Layer 2 of a small transformer language model trained on English Wikipedia (10 layers, counted from 0, width 128). Numbers have three digits each and are written without spaces.
A neuron's activation on a vector x is SiLU(gate . x) times (in . x), where the dot is the dot product.
The model reads these tokens: " September" " 201" "4," " he" " f" "ought" " Australian" " Ben" " McC" "ull" "och" " in" " his" " home" " country" "." " Ch" "ud" "in" "ov" " was" " vis" "ib" "ly" " the" " strong" "er" " f" "igh" "ter" "," " after"

The vector x that enters this layer's MLP at each token. A number n stands for (n - 500) times 0.0083.
0 " September": 231209589581427367518451367504467510472469635415374471483397464624402621515455447410418461815543531530588653653425591559732494530398468464536517646181528588562442515689532458528521299396314433468692413494596606540336278501516499375362589576684634497514500641494460401530494537559482573530343623645516537434482452479445766587500771447530646504443528444587575517516440594381441788615449
1 " 201": 399171526903519413440525459579730421514540682495427417455356368598606658543435225439392575374581493398495786425557517507590575620414533516452558539336623493514431533405472348591339464423233544451657344548632689459471517672536516390322492560578413460532610624345443441412571511587494495579401361399569507484425435462516477520643859413563684376462548417417548378469629588517512612582488
2 "4,": 561365609570442448535515466489405467531409475312548568426476528555580515460461442444455517571571555480506833839460580510474582431372480520476408651384383434644494427726593488635519276559449391453399407349532637451568451444371476439250696473527718478566656475483522461460454376477548534376347670585541389593344463584582427507524599324469569620560670541578537336484427523511417828513538
3 " he": 219434434749464451517501612475511508464591580504497546351664599364590666450424435309457477454524398566496632605484626434463474499305488531363479633390578448502403447489628471309469148507340591502582286559675648438470467358466532493423515325528724565453248428634581499528246704409512514411471585617548428535518504526463257581411513448354419276390533527511397318268465585698439598800508
4 " f": 303609548401519366526463593520502410498454502582491480674430484315499545456488418457622491505455458680634383334516477458300498564598621613537484513560529453683547500400443443380526310471350290516583394554446516533484224445293502527503549415557574652493468518318563488264345415522604537520581493631574458498551157593555507493521439231474558515413666631429412820912393476376463292414448
5 "ought": 393179692529568390614524462490672491492453500412379538826386407596594611501548699279421644384615340372454628592594626709761438408559452413522374529412418343728541566496611511607447399503498414382541514287490426599617463741266501327420589557580502559340488493475541510431450585264414517385608643686512674626533542600543639472495525282382476482595488531338484510491472627565451490430480
6 " Australian": 328690472380375327471444551488439478418389403504517619119446368339369463524562542456412656505492551515551842696595530585541672527533681550555258480502250385520469452494517573561415433455441259393427458502842655609633470453550512494515525596965790454411507550312538558388505440432532476389588469441518676326565626503454503488476550577694429502413348448371605455569442485545517477603506
7 " Ben": 425426377620324314583441521440786478423528624452439494611467565497517476596539543437638446317613740469419469486445549365616611411682440529472370634553525352567636556313522598505344532589537337599513502352460610532455561542362501578615504546411499642536669478540543541540292466590606569441601533457495333599556446553401615490502670099600283559427549519513775573420297648446379615746376
8 " McC": 451461460273368483498416439444830524359636639574600587472386790348515466611565417498592392632490389469472647468299639278361551459532546421454582598542630523731391557360506612506637489562465380467280158679592546755529520466447473555490497597657629532660642445445433465569422491453489525500585450393512328508445148664510478551420528408575429601543439305524519687719586644496528539659405
9 "ull": 364624502592479521472488409527521465401514521563436375582408380352638418336638549493246691338183503480415646545443530463343474355472512525682531420331242530602477433601536544552484416496497377566616574632532539385514510070472519339428574578730520628464725366398483503397381489559390514436600589485420346583460310695581712456436654473558222572448520388367537399384353665575531634649536
10 "och": 370438494452365452625414476495219519433542490565598445775505469434580476508419394398410377269523414448522702559512645514439568361611640386498249489491567366425333551339498562541578109481375449552539512418546467264631439456385478504733438580569351576652466523675637568430438474405629536450630581518397391483505498596485760513523551354550219580468456336329586635736633577486455605759447
11 " in": 144357444612512418472493548503665544669452627493492527364460414521526500458469491456420525425670474527607707864390540539577502472603402549735420524513361460544519520347514412422479367520377392423324569463487509685354498555510431508447481522638545539591505540507620407486340631573627489379446458407518468391427378554627523472584687625471540553494721567567511348457629561434387523389463
12 " his": 392378464794491355484506659507683465520545538561572525395397471334464466485599429458570552641532309499474691803380664467423452481437480547577660583513612451501426425574563526197512289554408613492397508536551615586402542372606531510344512539780502536316387574277560382508365435447569469437402573867563479547653581459532400504455416611514590487387396599520452471333394586553545462694552
13 " home": 309327603250671308529514493463746521524499672345569569400357430190569603391454613386526431426357718338592766590634511392320455400527244484629418479274399474649525404589570614511450671505408452470532406691639517410696363286396528388450478527551673504514493514374440428427464535526476535559563518670508605619524719474614509486500335503475345430487318587393453479623604526408396500404490
14 " country": 424382506803560240611498453513688506566634491288438543354557537429513454430438654229509680502513706495643712621697578439421537568296806535540335588470466621449596547457445456390495391475538519362449478527512565565589366496414477506309407557688468503516680626419561596455455707556598462488440717835521598336498122627419516437447361345648423479363464477528538542485663478525509567483558
15 ".": 321606540494494309395491499534637464498420426385327501398463682350534491435515506448477457430290422647355638813276535676652381488375689430501411667561557418589336505557621477498548346568511626540531388425555625577411470523337477514684552491470388574562459529181492469455487478355634458504399488397532427610479235525577587427556591441353419425356465427407473466368426433343338711409351
16 " Ch": 260439566208516414598458352379541517369575471479669536632370588459422553520408379449500486722591439500649715402491678461441565492501329385371355469501499436585434491357551648402518375537444517580591374579557454316629522493496501415571411772341571629562443398367510415500502406521595573468604540353485249399601363784517590543555406491579447615416576526395622513836410528592445580430264
17 "ud": 481470549561420465482536459478575476496543220687601430682473477475778277491529387585373484652455439437474740483598545307631532553566503312611469666374465251543575598303641485544430597527501503426619571226513367359511365390430520566520576631729471589624489517576650463453409559518321511414646571408467377448543738513451526438400652393466365768570421483628620510703555652443373492733469
18 "in": 517644441514380472507463292428525508542607465490559470513443506522479594418498615355571456269377480523190646492490512617351568327520681545643461501481253402430523583442490543644542549462506593489468572297820517641519570531646522542570727448537633608567476297534506512479350582562524542475566351617506385461518432456590383364564703485600339779477507617475542838625353510375320537773438
19 "ov": 463610429488625393422456193491473466459493546579618367564360486365652690439328416609405596541626624449459471486285451512336590561426476461421284663584645239465487598467529315492636240335503420392504539533411518803370531606434523528545547304638292608798508401242596466429455670464451508517759473516470543573500364571421481459444565392580566470567475379556545558333534520577459482601668
20 " was": 539302523517383381414561581471517524553457424396523502535475455479470491518464471236523551087666461427431626759289693583641482521347425406502241421391248525579470490352426427456394387371372710436562506443511555375437472379528539385481446573700695712418341526577522423418548654322448510427376502637564305418577417533637373538484407671420605436532583541478459505383501528396517553583430
21 " vis": 480224677408650457367449407384586514489632457652669524591453411648651527463516308424582526761423549473628648482510373319700353521534593486561495374450578546472546556410454624438478246506388394489637543478512528632461434483363500636397623634774692698450766540495590434385378408585496628499395386572549612620609372441609385503487604465454377675471668438437458536340217586462466379434563
22 "ib": 376466544527496465656465396517368521480674655489610478608421530472509658565449713448586474326225377557600551448410532345484561317487835462542462588482484336531201482342498515536597233544452570414558610236520607405406476649581465597565614576578505375809506472524621473420436331523299543605427538471463428462502427511510708420472496462598378508628450522510475500512274684730406589518504
23 "ly": 290575511578540303569466360514512498522501497548191521629461453407452561401647486431439639420381523405320663767397559580630295422431496557321192501510364373592329543540538497522614545281490185524495251491427420278560518624590527506592535640519662567572607548443499448397457549430478442501473524524531429459585543411580410508437442388406499569447525467589417414218631430448478422772533
24 " the": 439307538562356442506514533471543489546435392533508490667506407342520541507490367579522522599440403624543686957435497442523589431456555480628591459630533432516478465370429482322485520452387508532439429480643543572508501507533510483379482453756515502438532463207545392444461337474522517150419569591516496502493406439583515509542413552601509417434443582479476429310389561424461488554595
25 " strong": 483385498330404255543497474521564469636609645647386552329713381338501627381537568413526711579395407452389725665459568475501429529324682534359611519483433327508605538609555600417525549507496311449384628426428385662547376354528495533460607380742310487443551448527590444265486583528616473495421513828527509500589222487622508536495472349476382503426430474707314515594419609308492329396519
26 "er": 622401522546590394441564430531508544544562563588525556351346424402537501462399538494301532345632394473181672596543565676414573457479514636417395580521638361691496526472404560492520542577432472520575581462447568207599624672560518463755650363545659412514582533534651488647429607419436649444496297672545483566607617597527554444511452657450420685584367519446612563745458563712341605668447
27 " f": 297637539373526356523461602525502410500447544592472485669438474283512523452483401457606489521474450671630382337518474423291520586607623615502482486547538476641541509410451459381534341470379300508560409535431494527504211471316504525506535433554590668517471499329589492258360392509611546527595468615569458501548251591557502492511422251467538534426666627422408809947367452373476290395449
28 "igh": 489626536296498462578445355459413526439614588442495462635374212487628748400527490469734623463372577384535690492360588770511531476492784359790352513435434617521520526554616561481394537454432173599449468608562521340548472452325512355620650490536438506523685454527541509565169529496524595378490585586479677383515724535586421520412691490432261625650445658445430634569457660422514518482528
29 "ter": 462437545733441432521470383553542501473505497463631507458440419392626511427506512528423428274518551413175525652473524634570473364554760622554281465511455536607550497340437595593444477419568528491521559497460505478595466587389509466536522448403450596644671591488755537586394552688443574449602348647454491547728605573448743425464553502660449872411603564436367601793472548538474452730456
30 ",": 604575478318536442467520499540443433565574305475526559443552480539632566519483532508511410499563556491560715973550586571351626444428457525503361529352410539511437504542649573558451303527534439517323469372677536359553479495353487533416495571490650619614698537406586518501518367402629537458534331738525300658485545620513335510504512430492509532512704487527454300417378430395437569427512
31 " after": 433281553344458244447507341419522495511463557577244471520390427514503596494486439471489505331525440544458477784321603593635387447390243616660490383505311528389395448446381577328550334605485481489351449613566446586450460495275487429489451550514532502639444535328609470527115725550563500478432436690499505402541732594568642508472617433410442330583742538537625439343462538517503562637364

Each question shows the input weights of one neuron of the MLP. A number n stands for (n - 500) times 0.00088.

n54 gate: 506545485499506597619531527469621680445367494506562507610699584591501443570550425416522467625403460557607366198583331575407510573410463658706524540638469503581617425408490495550550538443477392531696493532478569564544455421696570589364562430582393459566402463684539462555457589598522542715417516581533600595470439405494362608459475467435477466542425349533499676358431494534559356486587
n54 in: 416361517556298575487620659644561459405597469593569690574508474416626610530470593425406501537554484598549603316489433309548429455499385659649385481525468579509669519421495594636388396503480372383467432480477534421464254464493479461476670529545580376543426492588543568379418570527609579649497431473570607584337564480583454523556498397418661523402443497377403578342287459593447362566565
On which token does it fire most? 21 " vis"

n222 gate: 423483620523593438309685422514328577536484603545345419493632511545479476602508354572436393424455488643474475569547494572493520599556367544453590509669499575441582493566583530485439543622567417591482495475581414491537631415402558481395439690480607546432607495567396264586510372411478470542464811437529483411501626507531373551510358529417502536479604515412469350545417357486498466254630
n222 in: 445352521425544584421464385498445497558530592642559520331579364447395532464522483438466476406366450605455491443548599576470358699568466530526576391485591430367531620573431455543334558669523409600506503481522445374420483590459514384488445597299435526429561408602569471417595284508413470564409632547605455412534645638489459584464386407487420472517462556495474425447383513448560385481636
On which token does it fire most? 8 " McC"

n103 gate: 453402551458583529377427513444643408376454498442436455502572311526325269494392623524571569347427439509585413543616402494629540521501355554489437474380666442397601566635350487407361600475515402490468478689346576401579394406384510555711465436373595542325544713473463468350549391461519508607352545499659637410475546339580632523577363520609511566477368514422426463334504401456493484507386
n103 in: 378509484523458586464460503410702281500296327476512501547441419637174312584401606485515489526500391486461494629582396557549518396374423440658454438435573516587674449573406446508428489406524533456471370793496493557640548348387474608463514538541478495466444605486416496476606466491582432479349555615749507420371461461461628550625532389461446573552578524506385290335513339501443569517364
On which token does it fire most? 13 " home"

n262 gate: 590499495549593655455614377464295484719669600592492332480392457708497537521613511588415391554295554461466351592516496478681392649609432389491550518552610487492523587617540494525535576527547435533434419559526524563517497541362516446411573511612463475466499569385572546559588416524360554536476615437366453400598465620581427612563515663508615427550541588413522321480578426431570510441527
n262 in: 450521724453406392577383512552563610485545509512386649400474355385493696423513487582519534467567555431469608482506495531414462387485568409439455642437502615529511552478671450553535383433468358448411481551651381443675418628345519453329464600691605554639517361454584257325582450347569648393475504668458305605479499614403435465607455469413473598423656468449604527594476634532569722552450
On which token does it fire most? 0 " September"

n238 gate: 437491406474465663492499540511525527421396457490507623514494622649425411554376329641580583597554595696579429383434608315558566510577457646569835481463615737437559483477593402348560505468584574457479356691505408460435519383529498740591402403373339477430342231682394423466435443579468578502438618430480469348432418446658559715492500525459537358457576489491425490438633393470585562541480
n238 in: 463391534415371481467586554462585497433564480583573550387428562523443532593349426554460627521565499635520600411390556365601423441554550579512701497509541465646553477331526402391390366469350453454330251579386408398437389330414530755496532445348394518479455211461446424352331493443459620465411518555548396390392386547734464603563568450573503431403583598552417500515513499484492676516592
Its two highest activations, in order, are on tokens 8 " McC", 3 " he"

n47 gate: 532534375532497570453638490659245526716737308473493496426554449627630294460437342579455405632300533421630434607753695552492679548426287357550592651458336435595429424426513443675544449610392510477596408568594646383435328479405634484221380471340523585491545600478556531749513378540352295407494578734397524698504363527607481476433627435559576510598652437393349254438454400454437545458595
n47 in: 405377470260550420470411630493877475467386559400367675414586506254432440573525577396486507340797271458585614520320496523422357503288603679390457444468440478386603246558555518441533327475480249475441630458514375482412580601534402453468590648613651520558508304524571477258286599465547497391574337541722612492415624567542587345562358498542339499503435471770564659544636654535522536508486
On which three tokens does it fire most, strongest first? 2 "4,", 30 ",", 3 " he"

n111 gate: 504467429494492484408510423564512604356410499387608464754450651602473473417514644615613428412529526499586491422401437550455474475498451514514497390593541485416550440352422489417507459592499699411570600636451548385606610512488381575519594539524273491274530567531391598536550537524357258540374504626373455389502529521297563641509655563392428579496452436547421423431555307595418474473367
n111 in: 553536418526510552523431483623456519701495426431503365401543426555588536562325472420514472581518457474482443490619438505613503599457548476562579430465363505550531429692559568608529672512428477544479336470558490428499492481639579515498381387342577297584539401479572426405596523450582586575464552355572580560481492599585311438575472545473521470518506624656395554516424533465565445417552
On which token does it fire most? 8 " McC"

n128 gate: 698607449330577597416399509433681569346475551531439489428513703306513431467560461496530477638542519400661554454615515576546506592360535463441636545400512416431412350528625327513358416629504431566478473362696729600582425443477526498299372588493663408689467418443368470492422519403513570558506526443517565590711509402529601542592528545560579425415473444530681756531511560465623464614470
n128 in: 451374411385422552357422554387548433448520432648529420288589448275550597470440577309651606428534644469557500458533505541436491406447496497533426528424534478409458474619565473575495506642520526493532265557583501436405306518559493418526477529435570603615501515433570585401526500180548526401380509520445536530400694584310575603463407418440413526496420464393535742566440678640413608536512
On which token does it fire most, and how strongly? 6 " Australian", at about 2.8

n170 gate: 528619588371649410625357450382547513517384579425528466731348608583431451401478427533448470611419493543438495495376493645457592471644363410549515454434397523553666570427515368567603604430567531531441635517596744557642582423361523623347512391536351519495221561580450632521543406530582551440456365479459424451497390325545461558501692380214629425445413414631577435569578630428484646646489
n170 in: 603489518602464618536562570639569415486373387565451445472570434572360376678496377570525418407559558497529413422552464584672474640425465608374553424432757500484484401549500518485532530700680446604529623588398385669621573436772562392393327473344560468428586593519332403503401427452580477572675688384484577547469438666399535663608360499482569616508716549349506518411486411317474511351399
On which token does it fire most? 22 "ib"

n159 gate: 614565534493471515490468662569388547455546512287366581609437573561363429600417499566651582574319499491642377542612524534559491300474529610574684565475632508564610536376533458430663484644587546586457587498347529521487483370508479664542538567548434377498511532580527588703524526653507339564714520402492615501378561519547507479536478806375525548552526384487421471515479446602548416590372
n159 in: 470361638472384417397598641417411488545549542403351556623412491421426610546442541528519600506460482549638468519584584470550446363502654578539525515432671478529559534387539590372475324646499526551410443452357528576467416430455488505575580615597500566378670605425457544609485502448473434426711464460556588486336503594633330459449492773544497540546508459494478533553356514559429423583569
On which token does it fire most, and how strongly? 22 "ib", at about 0.23

n250 gate: 491459481496860426664516570465503468540454492363440528486512491524366265579623253477554421679653557468593475589464578639574624339417424389569501382391540388438452549485459477635662588455485497393461608406467471563494608467484642526532471465555277464609331491549593548533524515526482393569544426453574638526400394415663622461496371600450428454479499377478448536334608573422475654566683
n250 in: 469466476345439461494458517425453376369459485410516613503249532386543501469380460457426683605475529335439595578382497653472503402506644480398451789469508549517573585567610537418635420396387531495440603255472465400595615495454596373575540607562443516561386489384541676390575569569449496393459431575569499674441413488570571487570489397546468447473270500572511603448467553614530400629719
On which token does it fire most, and how strongly? 19 "ov", at about 2

n315 gate: 655419408493509627525684451508524519664419372492380566489580526515597322612624336377507310494479435452545264586407636519489490536512594465462491354531432437341588427248539338470631574654491598446445575542560791578536498518589600664395442391473490457462449444428381493501493491562514453421562557589488493577375577357492490530577465656540688287450567518470437511471594478501678633390434
n315 in: 680492514479468444463486504440537537494367345567418440555575646604395346484604399474730380468596578506575435478440571603390457415535774399525335361555342547463317580402462426484582445524458445341397514573397433569502678387512560506431352452483573437458535547261602225645508536468388348454531431584506589585487506510554513469557478486655561451368448505649623549505449457407509575454520
On which token does it fire most, and how strongly? 24 " the", at about 0.92

n162 gate: 518508476512365589453351750565671468450421435502616630500428564543383570585549417681439531626414398686754381485421441399544655376594590540603541541470616547620583564417428491499481405595617663466434497632636462615711378421388474514351552583398501526421603468529431446521480515500533392553393495451495493722432632483450570544559515412378538478634582359406348451551406352469590595562363
n162 in: 507440443198455462479317578557599502371408517425690509518425540410431416577575378467572423546346562635526421558512584426446536438573540456605576464463466407577430414441471427450424301540349401541434453579704400471466352580288557522361588692510669662592433375540629486600267521380454545580581532557503458736524442561512593527672495423601624590512473489457386580541324563469561635553498
On which token does it fire most? 8 " McC"

n281 gate: 555417498378713586690595423528495484609520575464423607568358488641375433578633428476474502478310620509379503580517549510560561613405441497482574635682498520474652412451587427445593479641554481616412550535361686612662577300395494663297482466503556579479370401604483488508455445426630541479502510464457494386515644632339424514525526445348542617469543331447436595585662656364495407588426
n281 in: 390312522464555406465651502493589496471511587555396554463538438417513634526564589437470678455545512691320598638503669461457544577479427490429422704526525520558463575426607483330462402566497569526440329557561579489579430526296532534365467497578570571465491483586420581431538557414585564420582261559624490347650515567386578442508526464441422589512445434401441585572689609351490551425523
Its two highest activations, in order, are on tokens 8 " McC", 31 " after"

n228 gate: 646613539662441395410455436393585279383545603544511496538589552526481418410609314495490433461470455451598533502368703394499537492610595615501425518471438676453466377473454448555362482387529441684631549523332577590578499298603419751564301593205492426541483658418609542548668507623462633485502518683482512624616443541495463434366704468555546457462502589515594456363513460267498514610537
n228 in: 591421474533380390398639437328573357359602559526495549547490446433489585428534309398404465486540400486519722433294659407386537400528512497439362405490441481412377490500525397618392446596501477472573517561325469474431440291485471567706243585453473635638485585321734479362482529484445727481562453573455383675565502559483483309477642504518559553411493658541624494460417577369452608573642
On which three tokens does it fire most, strongest first? 7 " Ben", 29 "ter", 9 "ull"

n30 gate: 424463455428349240362342399528515524485466506487443650438453417418479490357534495473359607420583636455324711509584506257551404479584506530534492572497806469574378531535502494544543383649461391471474248411643583456392331596349501431656524713350486545616416699407481519372594458375421435369447572733541509626443359700548537339549501397535508692363477491363448341405348406580520613373375
n30 in: 373446603539463632554391777432560356451443579672597507603350577458491742618412520515570559369584623586582474497383505482341484453580722563474453519396311602430507715436504594461474646360462447403488542602609321408508566327502390533461596541561434404512522370526415540503572511411688507635648391368635489416585618434421480614488547486476542585480425516632481520319289458572371529583396
On which token does it fire most? 7 " Ben"

n306 gate: 585584578615495594619508469522383460441357538491551330485493467678412428585468530536524518615483365582548378445475455636666503448476415592590534473601527498620428629238412470557618590445609574520633452572554678625475442339509614571392505393482370376422531544544421523617600636505458540600459625544471627528531498474298457612487672507551510367603518422551553449601597422565534314373496
n306 in: 522500476549594544552703532417495483605362426463450344586557507582464512654616473502447425449502686602468400464519586324374406449290224360537537554482550423634260354455431516550485521427585576430479278426529370383346598518310569360582413493635563612549352712565652557635433468434640434599525604406503564433546479441511606512488551554592656559530564502556612454466465574525470362496557
On which token does it fire most? 25 " strong"

n272 gate: 674547569580662508623405507509592601454509478491300479461713552450460497643721467552489410425423494528531431487650484779612675559552516529440482569470526358361519446635495671607528599629593470643543678504636502515619554477584568505214198479562526504570450381564360475512643674595470564640640483322372579536458665354362454529513191645514676421496536512388372573380410564450449472306593
n272 in: 270374399529447585476462666501563454361316494531654542522452543641473482524364469595648577566585595556420502493316415237395607375537526478395542381516528539605385544457494306358627534389516598421446508616434559489436515450433461515683622461435354532223422632582440611471538421488483462417506481559548398282506327613516490525420683361480354632538428363741558363563612438540499570663233
On which token does it fire most, and how strongly? 28 "igh", at about 0.31

n180 gate: 528539539511538482622402526510516370585530405441435460541486552508473479513504506632515557582604279454415550589412432567577517480482527489481528451528451543479581406543509461504549582430528517508423524492502548513575463478552566536427630514523541450558531438540413488460613491584507477459494509370486444447587481451550462676544486485462421524519479562499474541492430572504529386581432
n180 in: 472390587549615450560544473575497518528501607454451517494430494466542492555573359480443462470561534516556533518574413513502666441465442497422512401372542376547383591560512443628500578568501439545483516476438521563550498458433527486460473556489436517495454553511585550511565482562446516540490587464573432469576461470618449516524398568549563467445509502401502533494438499392471552582484
On which token does it fire most? 23 "ly"

n70 gate: 508741513452700439573337275506512515737567370326482634448483470580588413417569481565574374431506346352555568534494549533627569488417527413555550608468473632549541541409529331427534454462646592614550494457509515684542593409527580653400454371602579473595599437558447347659688506678532556520450564395314407641424520494433376453524390568332394475391534497280500592631495380398467578404411
n70 in: 373607508559513473396540484541555487490574518422510491445595560436493465447648509567447427523453404478465500620288624392444422418489565534576610566562613488640465503450495532483444497739572509449486342590553423605553413519399423575662537464455354569486604554429584340575610449433622408476447574554518217461381576638594379465456354475327521505520403248344438453443298405384415636395351
On which three tokens does it fire most, strongest first? 15 ".", 30 ",", 8 " McC"

n135 gate: 501615551469565512422635466499729548607668405439240580547693360525269474411496531469354499492512476420569499418475557506411595435526426580503573482388536518447442437533381458460471534502457425563376358467476422504624623382507615371551541417446390582391381587376783349577496509496284511464501614580543544622506460274540591338501370537535441449877618593194410278539659411463545352483582
n135 in: 302502588336480368393602379359533521423631524501415537471480405498425576292345646418473637467482568410451672498425476430328472380642508527575388428325484433454474652526484534373407434479361285400413322503583397361530508574352613239559610575516414685545500604286681420430411587414406609347443503691565516487478433594517480469485504492545403654564310776463393214468414475553361522584663
On which three tokens does it fire most, strongest first? 13 " home", 5 "ought", 23 "ly"

n175 gate: 555413552478406408485625522629538610529320719619497520520680554397372425518565547451503623637593498418568502268371301325396603434639434528521527444514479557452641645509456503512491584446548517451580520467555378289513440638418570537562381408445525529421471491774448236345388459450457377496589635603535623511515495418489456405550401698523501592499454381305300500430416277464533380606540
n175 in: 326436639522408493509377515547515475498421741622430432379665436487406310488483468429478458515580598481461555478418331266350661569582503366468445423493574371545340519695331603302515612434475495539461573454401373352531377491347472482614475438579517570529452441535532366505419488546393434456559572496547551321499465401543442460623330567552356656512554456453413446627320421332476483654464
On which token does it fire most? 27 " f"

n32 gate: 556533481526509500511586442464563472535344367577612467600540379537405535580491480459706614694592332426555501562462450533537341568511503623640491491469524417479546472512440573682413508498474436385527514501634606374449390392579349483371455511465573553436397531516403760457624651438602525660590504430480504490440413437641384491404524486605531428401426549508453492317548503566672441315458
n32 in: 421416407392429533398488526548563542338493577513495557554491653395514560449543503477432516469526464630476559397524563462592590501607514541626560406507541642456534518505349521535436648448339524642531468541565539381511607454434440364525406430383451390464575421573553573507670367650435589511510519582497529246479370577373513638479476494544509540572506457537457373464380346493305548556471
On which token does it fire most, and how strongly? 19 "ov", at about 0.35

n233 gate: 699537584503369552478547578532682534562551205338506535477556583570556494443504591624356417562486311490464582550617417658355431635307482401469548511688308400487546552664529514569451435585430517532571475570505514603483529619408672466373638492589659475585415542407490286442589612557477569539494449340583739688365597543521729349488388494523538505487643541606448718435521528285645478575552
n233 in: 390475376438386376585341474511431258299357433389660535608266747531355678510421503490446464625528474605507622619464541436515599504620470527578426504395560517515515699467485356786398573568503523316414585487458559615464666530449446570552363330448405652524330541530555564445634538560544530445464420544444346362663412530603617578315600428484380462280556474567661547554367422547574521517635
On which three tokens does it fire most, strongest first? 15 ".", 18 "in", 2 "4,"

n255 gate: 579411510559457402464451486584498498443459570449286602366446339493759590371560577584416654372454446553496669565649511396491398567456593425548436646492502580355457664609521549577544490500548388620324512372523497534398440453571565401506537615567614483478549625444572459440593487658425686598471430559587329530377633623337316430589521506545506490443401575498611514577444635570474462423476
n255 in: 497686553509526536375475485451502548520662301564618580607401487443458573418468574471523410560462495388525487447393607658623361468636386564501428440450528522633505431481650457562281436614470483407506365557561544718598654496409451445398525371476455720593480443373416560501305655375504531572474419510574377462580516555501560482573603535442615468510536640464505480517669532573685467513593
On which token does it fire most? 28 "igh"

n110 gate: 560516422441473420626483467479542489483463310442496690492391564504522646443473598633580468440352258644527662496545556653494300522449568494735471365673511461661573563288589309483347380414441417496665651428649704618576629375453584451298487600590548325371467312527366453435726618645547463541395495511451426614678380449477370584521601311499485386515616605409549526450480445448603422538507
n110 in: 304381504611665580426456513452572474461347479436445464526519382521508531455288412356490700513663551479503464593413641617461619513544382524481510560442271548448450588592579612542601472596458557568500345556451526477472435433496509498550420528448547496460622715464621393508516676474243470443514556388519520426432436633624722406342516626435474507473243596401620713432598649381495637671546
On which three tokens does it fire most, strongest first? 20 " was", 5 "ought", 9 "ull"

n78 gate: 428552411680572352587483445579503612584532593407385430503373568518618511545521373436617549607415559544527536474541460550612613347420380406518579566514448565504383458619690477473663716389573375634501513458530499432583510483610511613458393474501521413492469517603453417618636318670328582427442463592537431539483363416505537598480465550394550662522566502404386474537498486443324538354451
n78 in: 417388471528507421432413522402548499533491577518344392575465572357573526609535455372469526537304518422412549478499660540532536532538629513441487520505444455495410363625605532471496490445385194595480570334544502513424486519557556505476440455358504471478537497446572416734457346436329587412481508635623449561339448557654491486534506539512531607422463497604641448541470453375290418545564
On which three tokens does it fire most, strongest first? 23 "ly", 0 " September", 2 "4,"

n157 gate: 539624610398479447490515454592478431448572455441446538340395457500505504482644407557495571512590403554479559564465427412469531352477469477475433362430377496345426386529489629500311398714711448385543550340537397469548480658441376390572406627450571520518510546501582641450414401287505509490569501403447503450531586589489423512503391595470440545567533635510474520625577497720603371386577
n157 in: 552621472562503447569489436574389554665489610365334638481612384467582525471469558688573516436575408458426588511545540619535597470361519360465521499453542560590506662568613601484513450501434602473494435449428606555501501523492344474495444522664535660589602401453450326547583447528554636460430460495449487504500458500633533348542506570478500530453565539474530638440649655446582675556474
On which token does it fire most, and how strongly? 30 ",", at about 1.2

n9 gate: 497600488534568551538443618459582659526453508595390402590633494546529401629678412555372425567475462559453418510625557547357732842426433447560405549620487544495370525668443574468572632495424490747355522501472418497522523536455551552347446387562668510602510437538464449511513561542600632570645473364478523534408430565360434517676387518253718493376597508502416681376507633356395572674462
n9 in: 673319577420337672511577547510391355428469485387670420417569641673456337532483537462706549674455513496465450445370567449467425450523795616528496546457450450606456452496456433483516492541569423322646537617395519429457618549504350555627499477434445455427470386583468383509362346491427258644522590502634624444560613444487532525431530441700532370669424429621477412515537409471583506428311
On which token does it fire most? 13 " home"

n237 gate: 583553542623501521469572519430498523447474455534671443551461507605485595556389604367500498665414476489729383547429526561608426630575553650614488517541538612426666795523448552355458594492511773403493438506402562479545453357720487590371651531494459342567635446509460520452584415604588618649459585422461491461446445737352431598390441398260452544575439502401449461423542508408553554587484
n237 in: 531513474425665428487502340525474384666668530194600376466615433663501342529554422442510440482487448426547502622396432406475547486501341386415617472509621415463363387578495423706497460455402560402390515406403575358557458508502347602482533568423636578423529623571524555556365364599488458464400510430512524322617355587727608516418510526426508416525443470443499536425591463439527514557607
On which token does it fire most? 21 " vis"

n184 gate: 722541545701652459565551530565347507566461410487541497642537592711400385456535452560475306620477490499578311383432445566641471553528519584532535559566537516517507564223416390392537501527604582430561513515446688559426678315598481716418420413511403455395574509403550544678460469606540469525477651395459548373392437321534441578400535633441570309522413430539456367438570397519600523357491
n184 in: 374507698428484546456441574444675643485458583500508750209439400309407585583797432455625651437480469537613342449592607497564489424326660640458477644560511486299531397530524668496450429642484482597500339643656516500615430485393470599463501534469509411630416456517400581483618641342765578498506408659431431643489459530359368422523550535629405519518526404565402524668503396530400578486423
On which token does it fire most? 17 "ud"

n276 gate: 517444474533457464503565476601569555656532517613437493575616570499637436584465639557623620405439567499557481526402466549438344678403502634585469451560362456683497501575518534381532278537374394469569514377450372512401511594261571568364609467461537584632594523581464608636278473330490515466606362543443552567431559487354655413631425483572588371325312493466535610479582516412605537650519
n276 in: 426488594337668592332355615369681453401580309483583570458590468407481570411456385460431348569468390500340445473587681547550428321573563305455510544537472418466514562500476616482415490358440464431441487526575664560460450437682431443555473540452499588365537507408552474427419552545362598392463516502629473411575221590701413523444433499586467559560560472679643429476508709455524436561573
On which token does it fire most, and how strongly? 4 " f", at about 0.76

n116 gate: 483489510553535566516505544568675486537269422327509646461613563468408435548695422715555424620559375566550519471265550473530634510555413679561433425636536700364595704381418278455566515634590630743486679531538698536625521356496514404457454464521386322304391519759424537559719483645464364525442456388379357361462439499525429561464477478369444311512399395517341440299380503474558669658397
n116 in: 443462527608661662694577531649608474537524623675479603502528556342580375762577383602501508755474462561369497525525421455464725490588391559518502412374391383489307454698345588532791689471350404593268609609557433571479358444278508379446440402567544460481361555703578578577517608522284422476529539641464450372358585457519455418650431775562557446555563582536385501389510675481497322795541
On which three tokens does it fire most, strongest first? 12 " his", 16 " Ch", 3 " he"

n303 gate: 357503686455492398483634597349298455405652692497370503544472308425459614340381662463392626345398603351463539669638431441554640410500427494423339678349550419423461563599522628585378419523488472468494596500564425445500527550539324497642670612422306668678575552399646553441456464504390685517354472589524450426629499572722465355426516348460249739521427585466341441614514567589350513471663
n303 in: 426411476418595409337396461431403661309536547259424671530483450519481546512394447496526589417326518430476464525575503504500764479645373488396516469389512585450445386648651656364663568659511380645569498550492387513649544562559500474483555471608315488569602373487287625509418430517376430719516491373427271602682634569564444494271365462473570506546463681437498627471594467495552688504369
Its two highest activations, in order, are on tokens 13 " home", 28 "igh"